Layer 3 of a small transformer language model trained on English Wikipedia (15 layers, counted from 0, width 128).
A neuron's activation on a vector x is SiLU(gate . x) times (in . x), where the dot is the dot product.
The model reads these tokens: "ography " "for " "Ad" "ver" "tis" "ing" ": " "The " "history " "of " "a " "modern " "art " "form" "." "'" "\n" "- " "198"

The vector x that enters this layer's MLP at each token. A number n stands for n times 0.021.
0 "ography ": 1 20 6 12 13 15 21 3 -12 -1 -26 -4 -10 0 -1 -6 18 -3 -2 11 14 16 8 6 14 -10 -25 -4 -7 -5 11 4 24 -15 -1 -20 -10 -1 -2 -2 -14 9 31 22 14 -9 -34 23 1 -8 21 -11 0 2 5 9 -18 -20 -10 -10 13 -10 8 -20 -17 -6 15 -12 -4 0 -1 7 5 14 27 15 1 -12 -1 -3 -8 -14 -26 24 -1 10 9 -10 -5 -1 -24 -24 4 13 -5 15 -8 8 13 -18 11 25 22 -10 -12 2 3 -29 16 2 -41 -5 -4 -1 0 -34 5 40 3 0 -3 8 27 -16 -16 12 2 21
1 "for ": 14 14 -5 20 3 11 17 24 -20 11 -20 -16 -6 14 6 12 28 1 12 -9 4 -9 -5 5 1 1 -15 -14 12 10 3 8 -5 13 -15 -1 1 -10 3 -1 -2 5 -3 -18 -17 5 17 23 5 12 12 3 -17 -5 14 21 34 -12 -2 19 16 -1 24 -5 -2 -9 7 4 -13 7 -2 8 -8 13 -8 11 -1 -1 -30 13 -13 -3 2 14 18 6 -8 0 -12 9 -14 3 -5 21 6 24 24 11 11 -19 -20 11 3 -3 11 4 -16 -13 2 14 -78 -4 8 2 1 -5 2 18 -6 -19 9 3 8 -11 -22 -5 1 2
2 "Ad": 18 -6 -17 -22 -5 -2 3 4 -23 6 27 11 -6 4 18 13 19 6 15 17 -17 5 -13 7 23 -15 16 -1 12 17 -3 -5 -5 -26 1 -18 11 -17 -7 10 -14 -24 24 17 -11 8 34 31 3 -7 -10 -11 6 6 39 3 -20 -9 0 -17 -1 -26 10 -9 -14 -19 -37 11 -11 -10 -1 4 9 10 5 5 -6 2 -4 0 -7 9 -1 11 -7 -2 -7 0 5 9 -16 15 5 23 14 -9 -2 12 5 -12 -9 3 10 5 -15 21 8 -21 4 18 32 3 1 -15 8 7 -3 12 1 5 24 2 -17 14 8 -3 -6 -14
3 "ver": 21 10 14 -7 13 14 6 24 -29 9 1 -10 4 -5 -9 10 35 3 14 9 20 -17 0 -12 19 14 7 -7 12 10 -2 -4 18 0 -22 -11 24 -9 6 19 -2 -13 -4 -11 0 -18 6 11 21 -11 2 -15 -7 21 24 -11 -1 -32 9 -4 2 14 11 21 2 -10 -8 10 22 -17 7 -12 11 -1 45 -8 0 1 37 1 -5 -17 5 4 4 7 2 -14 22 -7 21 12 10 18 16 15 -18 3 6 -2 -8 10 1 -8 -14 9 6 11 8 21 3 -9 10 18 -6 14 5 -31 6 9 -2 -19 -33 0 -1 0 6 -17
4 "tis": -19 15 28 24 7 45 -3 -16 5 8 26 -8 -5 1 -14 0 36 11 -22 1 17 -23 -12 -4 12 25 -7 -11 7 32 6 4 -21 2 -11 -4 -16 6 9 0 -23 -1 6 -12 16 -3 -5 7 3 4 9 -12 8 8 37 -2 27 -1 -11 -3 8 4 8 -9 6 3 18 8 -14 -14 -4 -23 -8 9 25 28 11 4 -22 -4 4 -1 -18 7 2 28 -5 8 7 -2 -2 41 31 6 18 13 -1 -4 15 -17 21 -34 -7 17 0 -2 2 -2 4 9 30 14 0 2 11 -19 33 3 -8 -16 -3 -19 8 -8 -5 -10 -10 -14
5 "ing": 4 -15 10 -5 4 26 15 20 -15 28 23 -7 16 -4 1 6 -3 -3 -12 -12 6 4 2 6 17 14 0 -12 18 8 4 -5 5 3 4 -10 19 1 5 -12 -16 -9 2 10 -11 1 -9 21 -7 -11 -5 16 10 20 19 10 -13 13 0 -7 5 7 6 -36 -41 31 -25 24 -2 -4 -6 3 9 7 55 -3 -14 -11 -22 2 -8 -2 -52 -7 -4 33 9 1 8 -4 -1 -3 -20 -8 1 16 -1 7 21 6 21 -12 1 0 -3 9 -7 1 10 5 32 -3 31 -12 18 -23 -8 8 -7 -13 -6 1 -28 0 -11 2 -2 -3
6 ": ": -3 -2 -1 -6 -10 -10 43 -1 -21 4 0 13 9 1 -18 16 13 5 -14 -7 18 -6 5 -12 -2 -1 -11 -14 -6 8 16 12 -1 -3 13 -16 -5 -10 0 13 6 17 20 3 -3 -10 -8 25 -14 -18 15 -1 -25 4 15 6 -11 -8 10 -2 3 -12 2 7 -13 1 -16 -4 2 14 14 -21 -10 15 -1 10 -10 19 -24 -1 -14 -7 -32 -4 1 20 -3 -14 0 19 -4 -5 -6 11 16 8 24 -11 21 3 1 9 8 -4 -12 3 -19 5 -5 23 -79 5 -2 -6 -5 -11 8 13 -4 -15 10 -3 -12 3 -18 12 7 0
7 "The ": 3 -16 -5 -9 -16 -10 -3 4 -9 7 -5 0 -7 -5 -12 -6 16 5 -20 8 -2 -11 0 -8 1 -12 -8 4 5 7 -5 -8 -9 -11 -11 5 7 -23 1 4 7 4 11 -3 -10 -1 21 41 -17 5 -1 7 -12 12 20 15 5 -24 -12 1 10 -2 11 -5 7 -12 -18 -8 6 -13 23 -4 8 1 17 -7 9 5 -3 -4 -6 -5 -14 9 14 16 10 -1 -7 -1 7 17 15 4 -14 22 -25 6 11 6 -30 -3 20 4 -8 -11 5 -17 9 21 -77 6 -8 -9 8 -9 -2 14 -1 -2 18 12 11 -7 -36 6 8 9
8 "history ": -4 10 -1 10 7 -1 31 5 1 15 -22 -8 -6 4 -11 -8 23 1 -1 15 -15 3 0 -12 14 -18 -14 -4 2 -2 3 0 2 -2 15 -19 -2 -44 -2 -17 -13 5 12 17 7 -6 -15 24 29 -8 5 -11 5 -8 -7 13 -16 -6 -14 -13 13 0 -5 -22 -2 -14 15 4 11 -6 0 6 16 10 13 30 -8 -4 -1 3 7 -3 -33 16 -3 15 -11 -9 -5 7 -9 -34 -3 13 0 -5 -6 2 17 -32 20 -1 6 7 -8 4 6 -40 13 -3 -56 -6 0 -18 3 -31 0 23 -7 -16 9 -3 19 -21 -20 -7 10 22
9 "of ": 27 8 9 -11 3 13 8 9 1 1 0 -6 11 16 -7 8 7 9 -1 -5 4 -23 -1 2 7 -9 0 -10 19 -2 2 3 2 13 -20 0 6 -22 -7 0 -10 6 -6 7 -32 11 -5 22 -2 5 15 7 4 5 19 3 4 4 10 1 18 8 11 13 -8 14 21 9 -16 -2 1 5 -14 6 5 18 5 15 -9 -2 -13 -3 18 9 26 5 -15 -2 -12 11 -4 14 11 4 13 8 14 9 6 -15 -24 -5 13 2 -4 7 -15 -26 -5 22 -79 -19 22 -1 -10 -1 -4 20 16 -14 6 -9 16 2 -26 -3 9 4
10 "a ": 2 4 -7 -11 -8 9 15 19 -27 15 8 3 -6 12 -10 8 0 7 0 11 16 15 3 -9 -3 -13 1 5 -7 3 -1 -8 -2 -19 4 -4 -9 -20 6 2 -8 1 8 4 -1 12 11 36 12 4 13 2 -8 17 -6 8 12 -3 1 -7 24 -12 9 -1 -3 15 -7 11 -11 -10 18 10 9 6 24 18 -11 5 -31 11 -2 -2 5 10 21 4 18 5 -5 -8 18 17 3 3 10 6 -10 18 15 -2 0 8 9 9 -21 5 4 -14 -14 12 -94 -4 14 4 1 -3 -12 20 -1 -2 -4 16 3 -11 -26 3 -2 -8
11 "modern ": 23 -1 -9 -9 -3 4 5 -1 3 -6 -14 -6 -10 1 -4 2 24 -4 2 0 16 9 -5 -4 -3 0 5 -1 18 -4 -14 -10 7 -13 14 13 4 -11 -12 8 -24 3 13 -8 6 1 -14 31 23 8 2 -11 0 2 17 12 -10 -2 -11 -7 11 -11 -9 -22 -23 -2 -2 -4 13 -4 -8 5 -4 8 4 15 -8 14 5 8 -6 -2 -16 0 4 10 -14 -18 7 -27 -10 -25 24 -11 4 5 -1 18 12 -20 -2 0 22 2 -2 3 -16 -40 -5 2 -71 -3 14 -7 -1 2 12 21 -9 -25 3 -27 8 -11 -27 9 1 13
12 "art ": -2 14 9 9 4 -7 23 9 -9 3 -29 -15 -7 3 -17 3 11 12 17 13 3 7 5 -2 10 -1 3 3 6 11 6 2 -6 -10 12 -21 0 -25 -7 6 -12 2 28 7 -15 -22 -9 31 7 -5 27 -17 6 -13 1 16 -4 0 -10 -2 14 -3 -1 17 -16 -15 8 2 -3 -13 1 17 6 14 33 33 -18 0 -24 4 1 1 -15 6 -1 -2 3 4 -5 10 -3 1 -5 1 18 19 1 24 -5 -19 14 1 4 -8 -17 -4 -6 -52 -7 -1 -55 -22 21 -10 -1 -14 9 13 -8 0 -5 -21 17 -9 -12 -15 4 26
13 "form": 13 19 2 3 1 15 19 -7 -28 34 -15 -14 9 3 -15 16 11 14 -9 -2 -1 -8 -13 -10 11 9 -17 2 3 23 5 -7 -8 -12 9 -10 -11 15 5 -9 -10 -19 -1 -3 29 -16 10 18 13 7 4 -8 0 7 17 -2 11 10 -12 -3 13 -16 0 -6 -18 -11 -51 2 5 -9 2 6 1 15 25 0 -13 -18 1 6 1 8 -32 -3 11 25 5 -9 -13 20 8 1 20 -8 -13 -3 0 -19 19 0 24 -1 -16 19 3 7 -7 -21 0 8 55 4 -1 -5 4 -10 -9 -5 -4 -8 13 11 -1 6 -15 -33 3 -2
14 ".": 6 -7 -2 13 -9 15 18 25 -33 22 3 7 -2 -14 -16 12 14 16 -28 10 4 10 17 -9 16 13 -12 -23 -15 4 -7 9 5 14 -31 -16 -7 -12 -14 4 12 -3 15 -2 4 -17 13 44 14 13 3 -5 11 -24 -24 1 11 26 9 1 20 -13 4 -14 -2 12 -11 1 -2 -3 14 10 -20 -1 11 8 -16 2 -2 -5 -6 0 -24 -9 -4 27 13 -4 15 5 19 -4 7 16 15 -14 6 10 20 -17 -3 18 -12 -5 4 16 -6 1 0 21 -26 -1 -5 -16 4 -28 20 12 -7 -21 13 -13 -10 -14 -5 0 4 6
15 "'": 1 13 3 28 -3 33 5 4 -9 2 22 6 -4 1 -1 28 7 7 -6 11 -1 -12 -8 -7 22 3 7 -3 4 13 -22 5 -19 -5 12 1 -2 22 -4 25 10 -6 1 1 -6 13 19 32 15 13 22 21 17 -17 21 2 -14 11 -20 5 38 -29 21 8 -12 1 -20 23 -10 8 0 3 3 -11 18 17 15 9 -14 17 -9 0 -22 22 13 28 17 -7 11 2 4 -5 15 14 10 6 0 7 11 -22 -22 20 6 -5 -5 -2 8 4 11 14 -20 17 4 -3 1 -26 4 -12 2 1 7 -10 -11 -2 -18 10 23 16
16 "\n": 13 4 11 20 -7 8 12 -7 -19 23 10 7 -6 -1 20 5 12 2 -6 -22 11 -24 4 -13 9 -5 -15 11 -4 -2 2 5 19 1 -4 -2 -4 -2 7 16 -3 0 14 6 15 -9 8 51 -5 12 9 -2 8 21 -5 13 -1 -11 2 2 2 -2 -4 5 19 9 6 19 2 10 24 11 4 18 10 23 -17 22 -29 7 1 -1 -22 16 -16 -1 -16 -13 1 21 -6 -14 5 -11 -13 -12 4 11 19 -1 -24 23 1 2 2 1 -1 8 22 19 -55 -17 15 2 22 -17 -9 28 -1 -9 -8 13 8 9 -7 16 18 15
17 "- ": -2 -19 -2 -1 -10 -1 12 6 -27 5 7 9 12 -2 -4 12 3 -1 -10 1 2 7 -3 -12 3 12 -11 -11 -17 7 -10 7 -19 -15 -9 7 -7 1 -13 -3 -23 13 17 4 -5 -6 9 32 -1 -5 6 -13 -5 14 1 22 13 -2 -3 0 12 -5 16 -18 21 -4 -15 9 8 11 14 -4 -8 14 15 15 -5 7 4 -15 -26 0 14 16 7 -17 1 -4 -12 9 7 -13 17 5 19 16 0 -13 24 -6 -8 19 30 8 7 -3 -4 8 5 13 -74 -14 3 -14 21 -14 -9 32 -2 -11 1 -14 -4 9 -3 -1 18 10
18 "198": -7 24 -14 14 -9 22 0 10 8 25 12 2 14 -7 6 8 7 -11 6 -2 -12 -12 10 1 30 2 -14 -10 3 1 -5 1 9 0 -10 -2 -2 6 4 -11 -42 2 3 -9 -7 11 -3 30 17 -10 18 -5 -23 0 6 -8 2 -2 -6 -12 28 18 -10 -20 0 -8 -10 -12 -13 -5 25 17 -11 27 1 5 7 -4 -12 2 -13 -1 -30 10 -7 6 9 -22 0 -5 7 -4 9 -11 15 -34 -14 5 15 -2 -21 24 17 17 -9 6 12 -31 -5 21 35 -1 7 -1 -16 -20 9 12 -13 -15 15 -2 31 -5 -11 -29 -12 13

Each question shows the input weights of one neuron of the MLP. A number n stands for n times 0.0098.

n22 gate: -18 36 12 -14 45 -22 14 22 15 3 -12 6 4 -41 18 6 28 2 42 -8 47 -5 25 -6 -7 -4 -45 22 1 -28 60 12 -1 13 -8 4 -17 1 -1 -2 13 12 26 -7 -3 -25 -26 -55 21 26 -35 -6 -24 19 -19 3 -12 -15 -19 -34 28 -41 5 14 12 -26 -20 -24 15 -4 -11 -23 -14 -9 -13 4 16 -21 -5 17 25 -1 27 28 -22 32 -1 -4 -15 18 31 -18 -32 -10 22 -2 26 -20 25 10 18 -5 26 49 -28 -30 -3 -37 -14 32 3 -3 -10 -11 -3 36 -1 22 -23 -16 -10 22 -28 -2 29 -29 7 -17
n22 in: 24 39 -9 -12 34 -19 12 14 15 -24 -2 29 -7 -24 -7 38 20 -13 -34 14 22 7 3 15 5 5 -29 -3 1 -41 -9 -1 1 -25 11 -15 11 -15 25 -24 32 -11 39 -59 -3 6 53 -13 11 38 -38 -15 -29 5 -8 37 -4 -30 1 -45 32 11 -32 -4 14 -13 -8 -5 -1 -5 -16 2 7 -18 7 2 15 -32 22 4 18 -10 31 3 2 6 -4 18 -34 -38 -31 -40 -25 -12 7 -5 -7 -26 9 -13 27 1 7 2 -28 -3 3 -1 -26 10 6 23 -27 -16 13 21 19 9 -13 15 -31 46 -47 -5 -4 10 -14 47
On which token does it fire most? 9 "of "

n187 gate: 0 -12 14 -12 -20 -28 10 18 21 -1 -20 39 -4 -10 17 -4 -13 6 -10 40 -23 -6 21 2 29 -6 -3 -50 18 23 -3 6 -7 12 -4 34 8 -25 -2 37 1 19 -3 15 -12 11 2 -18 12 -33 20 4 26 12 -24 10 -18 26 63 27 22 8 -16 -8 -4 -7 13 -34 -15 -2 32 -46 10 6 -8 -7 -22 -29 -39 -42 -22 -18 20 -1 36 25 23 -7 3 -6 7 29 22 -9 -36 16 25 -38 -10 -15 14 5 -21 -29 -4 7 16 -23 8 -1 -18 0 -18 3 -6 -26 -16 11 8 -13 4 24 -16 -8 1 -12 -17 -22
n187 in: 17 -28 12 -45 27 -27 7 10 33 -1 6 22 -1 -10 -9 -4 -1 2 -2 1 -20 -17 -20 5 16 4 -41 -46 15 -34 2 -15 -28 2 -20 10 -14 -12 -7 -6 -18 7 15 -12 -1 11 14 -50 15 -41 14 7 39 1 -19 6 -49 45 39 43 28 12 9 -2 -13 0 4 -24 11 16 24 -22 -1 31 -1 -7 0 8 -1 -19 -19 -1 5 -31 27 22 -25 -8 5 -8 14 15 36 2 -52 5 20 -27 -4 9 7 -8 -13 -43 -1 -19 10 -32 21 24 -2 -2 -24 8 7 -6 -1 18 21 -35 -3 14 -11 -2 -12 -28 -17 -8
On which token does it fire most? 9 "of "

n231 gate: 10 -27 -16 -2 23 9 3 11 -15 -7 -8 7 -5 6 5 18 -29 19 -14 -7 15 23 26 12 14 15 -21 -11 0 -13 -4 -7 5 -18 8 -27 24 2 -4 4 31 39 23 -17 -4 8 9 -59 2 32 9 29 -12 -18 -22 -14 2 1 -15 -10 -6 16 23 6 -14 -7 -8 5 -11 -4 -11 18 8 1 1 3 9 12 12 -17 -34 -7 -29 -28 -22 3 27 -7 -16 -32 -18 -13 30 30 -3 -12 21 -4 -21 -19 3 22 15 -16 14 6 -11 -23 19 27 9 -5 22 0 3 -24 29 25 4 -2 -17 -4 -15 -19 -43 -14 -9 -2
n231 in: 12 -18 -26 -10 18 15 -11 -19 -15 -23 5 -7 1 -23 -8 -18 -11 6 19 -5 25 19 6 34 8 20 -8 6 0 -12 10 0 0 11 21 -28 18 -4 -5 -28 -19 1 19 -29 22 21 -1 -24 8 19 9 23 -17 -10 -10 -1 -21 -16 -4 -22 -1 2 9 21 -17 10 22 2 -18 -13 -11 10 -4 23 -25 3 4 4 -7 -28 -31 0 -46 -39 -8 18 13 24 5 -32 19 -9 12 22 6 14 11 -35 -24 5 20 17 3 -19 4 -10 -23 -3 -16 14 0 -8 -2 15 26 1 33 24 -24 9 -16 4 -14 -1 13 -18 11 27
On which token does it fire most, and how strongly? 0 "ography ", at about 0.54

n110 gate: 13 -22 -29 15 -1 38 14 -21 -19 26 14 13 -5 -2 -3 1 -19 -17 18 -9 -4 -3 4 8 1 -9 -17 21 35 -19 41 -9 12 -8 -12 -24 15 -10 -13 31 -2 2 -8 -10 10 -2 8 6 -12 -10 12 2 4 -6 -6 12 -55 -11 -7 -17 26 24 -11 -14 3 -40 -10 11 -11 -1 22 -16 -2 -20 -5 4 16 -19 10 -6 -37 -31 8 4 6 -8 19 45 -16 14 26 4 -35 21 -32 39 25 10 0 -8 8 15 15 -29 -4 3 33 25 -13 -13 -11 -10 -53 0 4 -17 22 44 20 19 20 -4 15 -12 9 -2 15 -27
n110 in: 7 -35 1 9 3 -11 -8 18 -7 29 11 17 22 10 6 7 4 -31 3 14 -13 6 -27 -3 -42 24 30 -18 9 21 -10 11 29 -15 4 44 -2 6 1 25 19 -9 -3 -11 12 -30 -48 27 -16 -7 20 9 18 -17 9 -5 36 14 -19 1 -17 18 21 -18 -26 -14 -5 8 -13 -7 4 33 -1 2 -15 -10 -12 4 -19 -18 13 24 -20 -14 9 -13 16 -5 23 -5 -19 -19 -21 -22 16 8 8 -6 34 -5 -10 18 -3 -30 -10 -15 29 -5 -3 27 -7 -8 4 -13 -2 20 -18 21 -2 9 16 35 -3 -34 11 38 -6 -5
On which token does it fire most? 0 "ography "

n229 gate: 2 -17 -10 -1 -30 36 40 -24 -31 -5 -41 -1 34 9 27 29 -24 -17 11 -3 31 12 -15 17 -20 -6 -4 53 -4 1 -11 11 20 2 -26 -7 -9 16 6 -2 4 -9 -14 -20 -20 -15 12 16 13 -13 23 -27 -3 -4 12 -30 -23 -23 27 -5 -7 -11 12 -7 24 23 4 20 23 9 -1 -20 8 -5 -40 19 14 -1 13 -1 21 -21 -35 -17 -9 4 -1 -15 12 -9 -2 4 -18 -7 6 -9 -3 28 -26 7 -14 32 14 16 10 -14 23 -15 15 -15 2 -1 -37 -4 -22 1 -1 11 -10 -3 14 48 16 10 -26 -12 19 10
n229 in: 6 -39 19 -1 -6 17 16 -2 29 3 26 16 13 -10 1 -2 21 -44 0 6 26 -3 -33 7 -35 20 -14 21 20 6 -25 9 17 32 15 19 15 -22 -16 4 14 1 -15 4 6 18 9 14 -27 -18 2 3 -2 11 11 -2 -34 -16 7 1 8 11 26 7 14 26 -13 4 -2 13 -19 11 -11 47 1 27 -11 -13 26 38 -21 -29 15 -16 -18 -32 -3 -9 26 -4 32 -22 25 -14 -9 -7 20 15 -28 -36 7 6 -3 -24 8 6 20 2 20 43 8 11 -8 8 -25 -22 10 -3 32 36 10 -11 12 26 -9 9 -31 -49
On which token does it fire most, and how strongly? 16 "\n", at about 0.19

n294 gate: 5 5 4 -7 -12 -4 17 0 -28 -12 -23 -1 -16 22 -21 -39 -6 20 -22 13 -2 -12 -6 20 -23 -2 -7 -2 27 -1 -24 -19 9 -9 10 14 -41 23 34 -14 -12 -12 -57 -10 4 11 -16 -24 3 23 -13 8 -7 -30 -7 -9 9 -25 -16 -16 -35 14 -27 -19 20 28 -21 -10 16 38 -26 30 2 -13 -33 -8 -14 -17 23 -9 7 -14 -3 21 -28 19 -12 44 -6 9 -41 57 -17 -6 17 -14 12 -13 35 11 -28 16 29 -19 -23 -20 -36 38 -10 2 -15 -41 23 -1 1 -22 -19 -19 9 -9 -17 5 -11 -7 -19 22 29 35
n294 in: 21 -1 -11 23 22 -34 -20 14 -11 22 -23 -8 51 -12 29 38 3 -32 -1 6 9 25 -6 12 6 -17 20 -24 15 -19 -27 17 31 -7 3 5 -29 12 -19 23 -7 7 -2 -1 -8 -34 14 -2 -24 9 36 24 -26 30 31 16 -28 26 -25 -20 14 -36 31 26 -13 -27 -8 5 -4 -30 -5 -19 4 6 4 -20 -21 -12 -16 -3 -38 9 8 20 9 -22 34 -6 3 -10 -16 -20 -8 -21 -36 -21 -7 6 1 -12 17 -7 -63 6 24 2 29 6 24 45 -9 27 -6 -9 -9 -9 20 41 -4 10 10 35 30 39 20 -24 -14 -8
On which token does it fire most, and how strongly? 4 "tis", at about 0.22

n11 gate: 12 13 -31 -8 36 21 7 12 -1 -15 -31 12 13 -12 15 18 -16 -26 6 18 3 -17 -5 -13 -2 -8 -30 17 26 -31 3 10 -7 -3 -10 27 -45 -14 22 8 32 -6 -8 -2 -20 -7 5 -15 -2 1 -3 -4 11 13 -2 17 -11 15 10 -10 -3 -30 23 -32 11 -33 0 -5 -22 -17 18 5 -5 7 2 15 3 2 1 6 0 17 23 -5 12 17 14 34 3 -45 8 -6 -9 9 3 -2 -6 34 3 25 13 -7 27 -11 19 -1 -13 -3 -5 69 10 14 -7 -9 -14 -31 3 17 9 -15 -6 0 -1 1 -10 -20 -13 -8
n11 in: 0 4 18 -24 -3 13 -18 -1 -7 5 2 5 21 10 -7 -48 2 2 17 20 -19 3 -8 14 -13 25 5 -9 -3 9 -11 17 24 5 0 -3 -9 8 23 -3 -7 -14 -8 -11 -8 -26 37 19 -23 -10 30 -5 10 -12 -10 11 2 2 -16 -6 -22 0 -7 -13 -6 -5 -8 -10 0 16 -9 -9 21 -12 2 0 -8 3 -19 -17 -38 5 -28 4 13 -18 2 10 6 1 10 17 21 39 15 23 -1 -35 -3 -13 -13 0 -3 -8 25 -20 1 -3 -5 -15 2 -23 -30 -5 19 -8 0 6 0 7 12 -3 11 -30 -3 -1 -9 -3
On which token does it fire most, and how strongly? 1 "for ", at about 0.17

n261 gate: -4 0 11 23 -13 -9 1 1 9 18 -3 1 9 7 22 13 11 -19 -10 17 5 19 -6 -4 -33 -11 -15 11 2 0 2 8 -27 1 4 24 -11 21 -5 9 9 10 3 20 -15 -14 0 36 -28 -47 18 10 6 -43 -26 17 -31 -5 11 1 -43 11 -43 -21 -2 27 14 -13 2 -4 -6 9 7 -27 -24 -16 -36 -29 -12 5 7 13 -16 2 0 -4 -20 -15 17 23 13 -17 0 0 14 22 -9 -15 -15 -13 -19 38 12 -18 11 50 15 13 -6 -23 -31 4 20 -20 20 1 5 -7 -26 -9 17 15 21 16 18 15 -6 -6
n261 in: -29 -4 26 2 10 9 -9 1 -15 32 -24 -1 14 16 21 -10 -8 -8 -27 -2 15 1 -26 -14 8 7 10 6 4 -12 -37 -20 22 -11 -11 -7 -8 11 -5 33 -15 -37 -38 -7 5 -9 9 -35 24 -22 23 2 27 28 29 -19 19 15 12 3 -12 10 13 11 -9 -12 -29 8 19 -1 -42 5 -16 -13 9 -26 -12 -37 -10 -14 8 16 -29 2 0 28 -21 -5 -11 -9 -2 -10 41 -23 -15 27 17 -6 -24 5 14 6 -9 7 -32 -15 -5 33 6 42 2 -22 42 -44 28 13 10 -38 -8 8 -22 5 -1 15 -14 21 15 -15
On which token does it fire most? 18 "198"

n291 gate: -17 30 23 -19 16 -26 13 -7 -2 -9 5 -3 6 15 -11 -50 16 11 -21 -7 3 6 8 -30 -10 -1 4 7 -8 -3 4 13 9 3 -10 -33 -19 -8 4 6 18 4 -51 19 4 -22 8 -35 -2 5 -18 -2 13 -23 -19 7 8 15 -19 -9 28 -29 10 -29 41 37 -28 -24 5 3 -4 -5 -7 8 -16 15 24 -7 19 2 -15 30 -9 65 7 23 -3 -21 -12 35 18 -8 -10 -16 -17 -7 18 15 8 19 -21 -15 -39 15 -11 28 -20 -36 11 -39 -11 3 0 -17 -17 5 -38 7 3 40 17 15 4 8 -17 5 -10 -20
n291 in: 35 -31 10 1 7 57 25 15 4 3 1 16 6 2 21 16 -30 -3 7 44 12 -3 14 17 9 27 -31 -8 44 -16 36 6 -2 -5 3 39 -1 28 -14 -8 23 -34 5 -25 -5 -8 -23 12 -7 -29 7 -13 -2 -2 8 10 12 -21 22 5 -13 4 -18 -4 -18 -10 22 -10 26 -23 14 38 8 -18 8 15 1 -20 -31 -27 -9 6 22 -14 -18 -11 26 2 -19 15 -20 -30 1 11 11 18 -11 -4 -14 -10 7 -12 13 -30 -17 -2 48 -10 -5 14 -25 14 -1 -6 44 21 3 1 11 -1 -5 16 4 -24 15 -13 19 -1
On which token does it fire most, and how strongly? 8 "history ", at about 0.17

n172 gate: -29 -4 -20 -5 5 8 8 -10 -13 20 -18 -7 35 13 11 25 -47 -27 -11 24 -2 2 2 2 2 -12 8 3 37 9 24 6 21 -17 5 -10 -23 -20 -1 -15 -12 -6 9 -8 -23 16 18 1 -44 -1 0 0 2 -24 11 31 -45 -3 -21 -1 -18 -2 -9 1 -22 22 14 -16 -4 5 28 25 39 -1 19 -26 14 10 -11 -19 13 20 -19 10 13 -20 -1 25 49 4 10 8 4 24 -6 21 -2 7 2 26 -11 27 26 -12 19 11 -23 29 -37 -30 -1 -22 40 23 13 22 23 -14 -67 -19 -25 17 24 27 9 24 1 11
n172 in: -1 -33 9 7 -32 -15 0 -33 21 -20 -13 -26 31 -6 2 16 -1 -2 -10 -6 22 22 -19 56 9 2 12 11 -20 -17 -5 1 22 -2 9 -49 -14 -5 -11 12 -3 -3 -23 2 -22 14 15 29 -17 -2 35 2 10 -12 25 -14 5 32 2 -6 2 10 -41 36 -13 10 18 -2 -23 3 4 9 -2 -12 27 35 20 6 -22 -21 -9 24 -2 5 -28 12 44 4 -8 -1 21 -4 44 22 -9 4 13 -17 6 4 -6 -1 13 4 30 -14 -19 14 -11 5 4 17 43 -7 31 16 -5 -30 -9 35 -5 25 -43 12 -6 31 25 -16
On which token does it fire most? 5 "ing"

n247 gate: -10 13 -8 -16 26 -28 1 -17 19 -37 -7 -12 -10 7 10 -12 4 18 61 0 9 18 -10 -8 14 -8 7 17 1 5 -2 18 30 -27 -29 36 26 -46 4 -7 6 -9 10 14 -10 10 24 17 26 0 -10 21 3 27 -16 -34 27 20 21 12 27 19 26 10 27 -2 18 -9 -21 1 13 -20 -4 3 -1 -10 -25 31 -11 29 2 -14 13 -16 14 10 -2 -4 3 -15 0 9 4 -20 5 3 -7 -13 11 -7 10 -2 11 -11 -11 25 7 -13 1 -7 35 2 -40 6 20 19 20 -3 -10 -2 -2 15 9 -7 -4 -35 -2 22
n247 in: -10 -6 8 34 1 -11 -20 -20 23 -15 7 -24 -1 -11 -7 -26 -34 19 18 3 -28 -11 16 -2 14 -24 -4 32 -21 4 6 51 -18 -4 0 -7 -26 -21 -28 -25 -10 13 -45 29 -11 2 22 34 -17 -3 -3 26 47 46 -4 -10 4 26 -30 -29 -1 -20 9 -19 -18 17 -23 27 -8 17 -8 9 -21 -12 -19 7 -11 2 7 14 -1 47 34 -24 -5 8 -20 12 12 -2 11 41 -13 4 15 9 -14 3 -52 -6 17 2 11 -23 12 -29 3 1 8 3 -2 -17 21 49 1 -25 -29 3 18 -25 0 -24 4 26 -3 -20 -16 36
On which token does it fire most? 6 ": "

n91 gate: -2 -32 -36 2 23 22 -20 -5 -27 20 -29 8 18 3 -2 -5 -8 26 -1 -13 -15 -4 12 12 -23 -7 -37 13 1 -48 15 11 -7 13 -1 -38 -24 12 -5 27 -15 -20 -21 -12 -6 3 5 -19 -25 6 -11 -5 26 -3 -4 -16 -17 8 2 -23 18 1 -13 10 -31 26 13 -3 4 -21 -22 13 -9 -20 15 1 24 4 1 -12 1 -29 -21 -27 27 4 2 33 5 -8 -44 0 7 34 -13 5 44 31 14 31 -32 15 14 -14 46 16 5 31 33 -6 -13 -16 -10 -9 1 17 -11 2 16 -4 -30 -8 21 7 39 -15 14 -20
n91 in: -19 9 -18 -37 47 -3 9 -5 -11 1 32 -28 44 32 29 10 8 48 3 8 -4 25 -42 21 14 -5 35 -15 -12 -50 25 10 -23 4 -5 -17 -20 15 -15 11 7 -8 15 1 33 3 -26 28 35 21 22 3 41 -1 -10 15 -9 3 -29 27 29 27 5 4 -33 26 20 3 24 -17 -5 -17 -4 -8 -6 -33 -9 42 19 -10 4 15 -16 -6 2 -25 -2 -11 4 8 -13 -24 39 0 -13 -6 7 20 -33 1 18 6 -1 21 -9 37 -21 -6 8 -19 -6 29 6 -1 8 21 4 -15 15 -43 5 24 -41 20 -1 -28 -5 -26
On which token does it fire most, and how strongly? 7 "The ", at about 0.23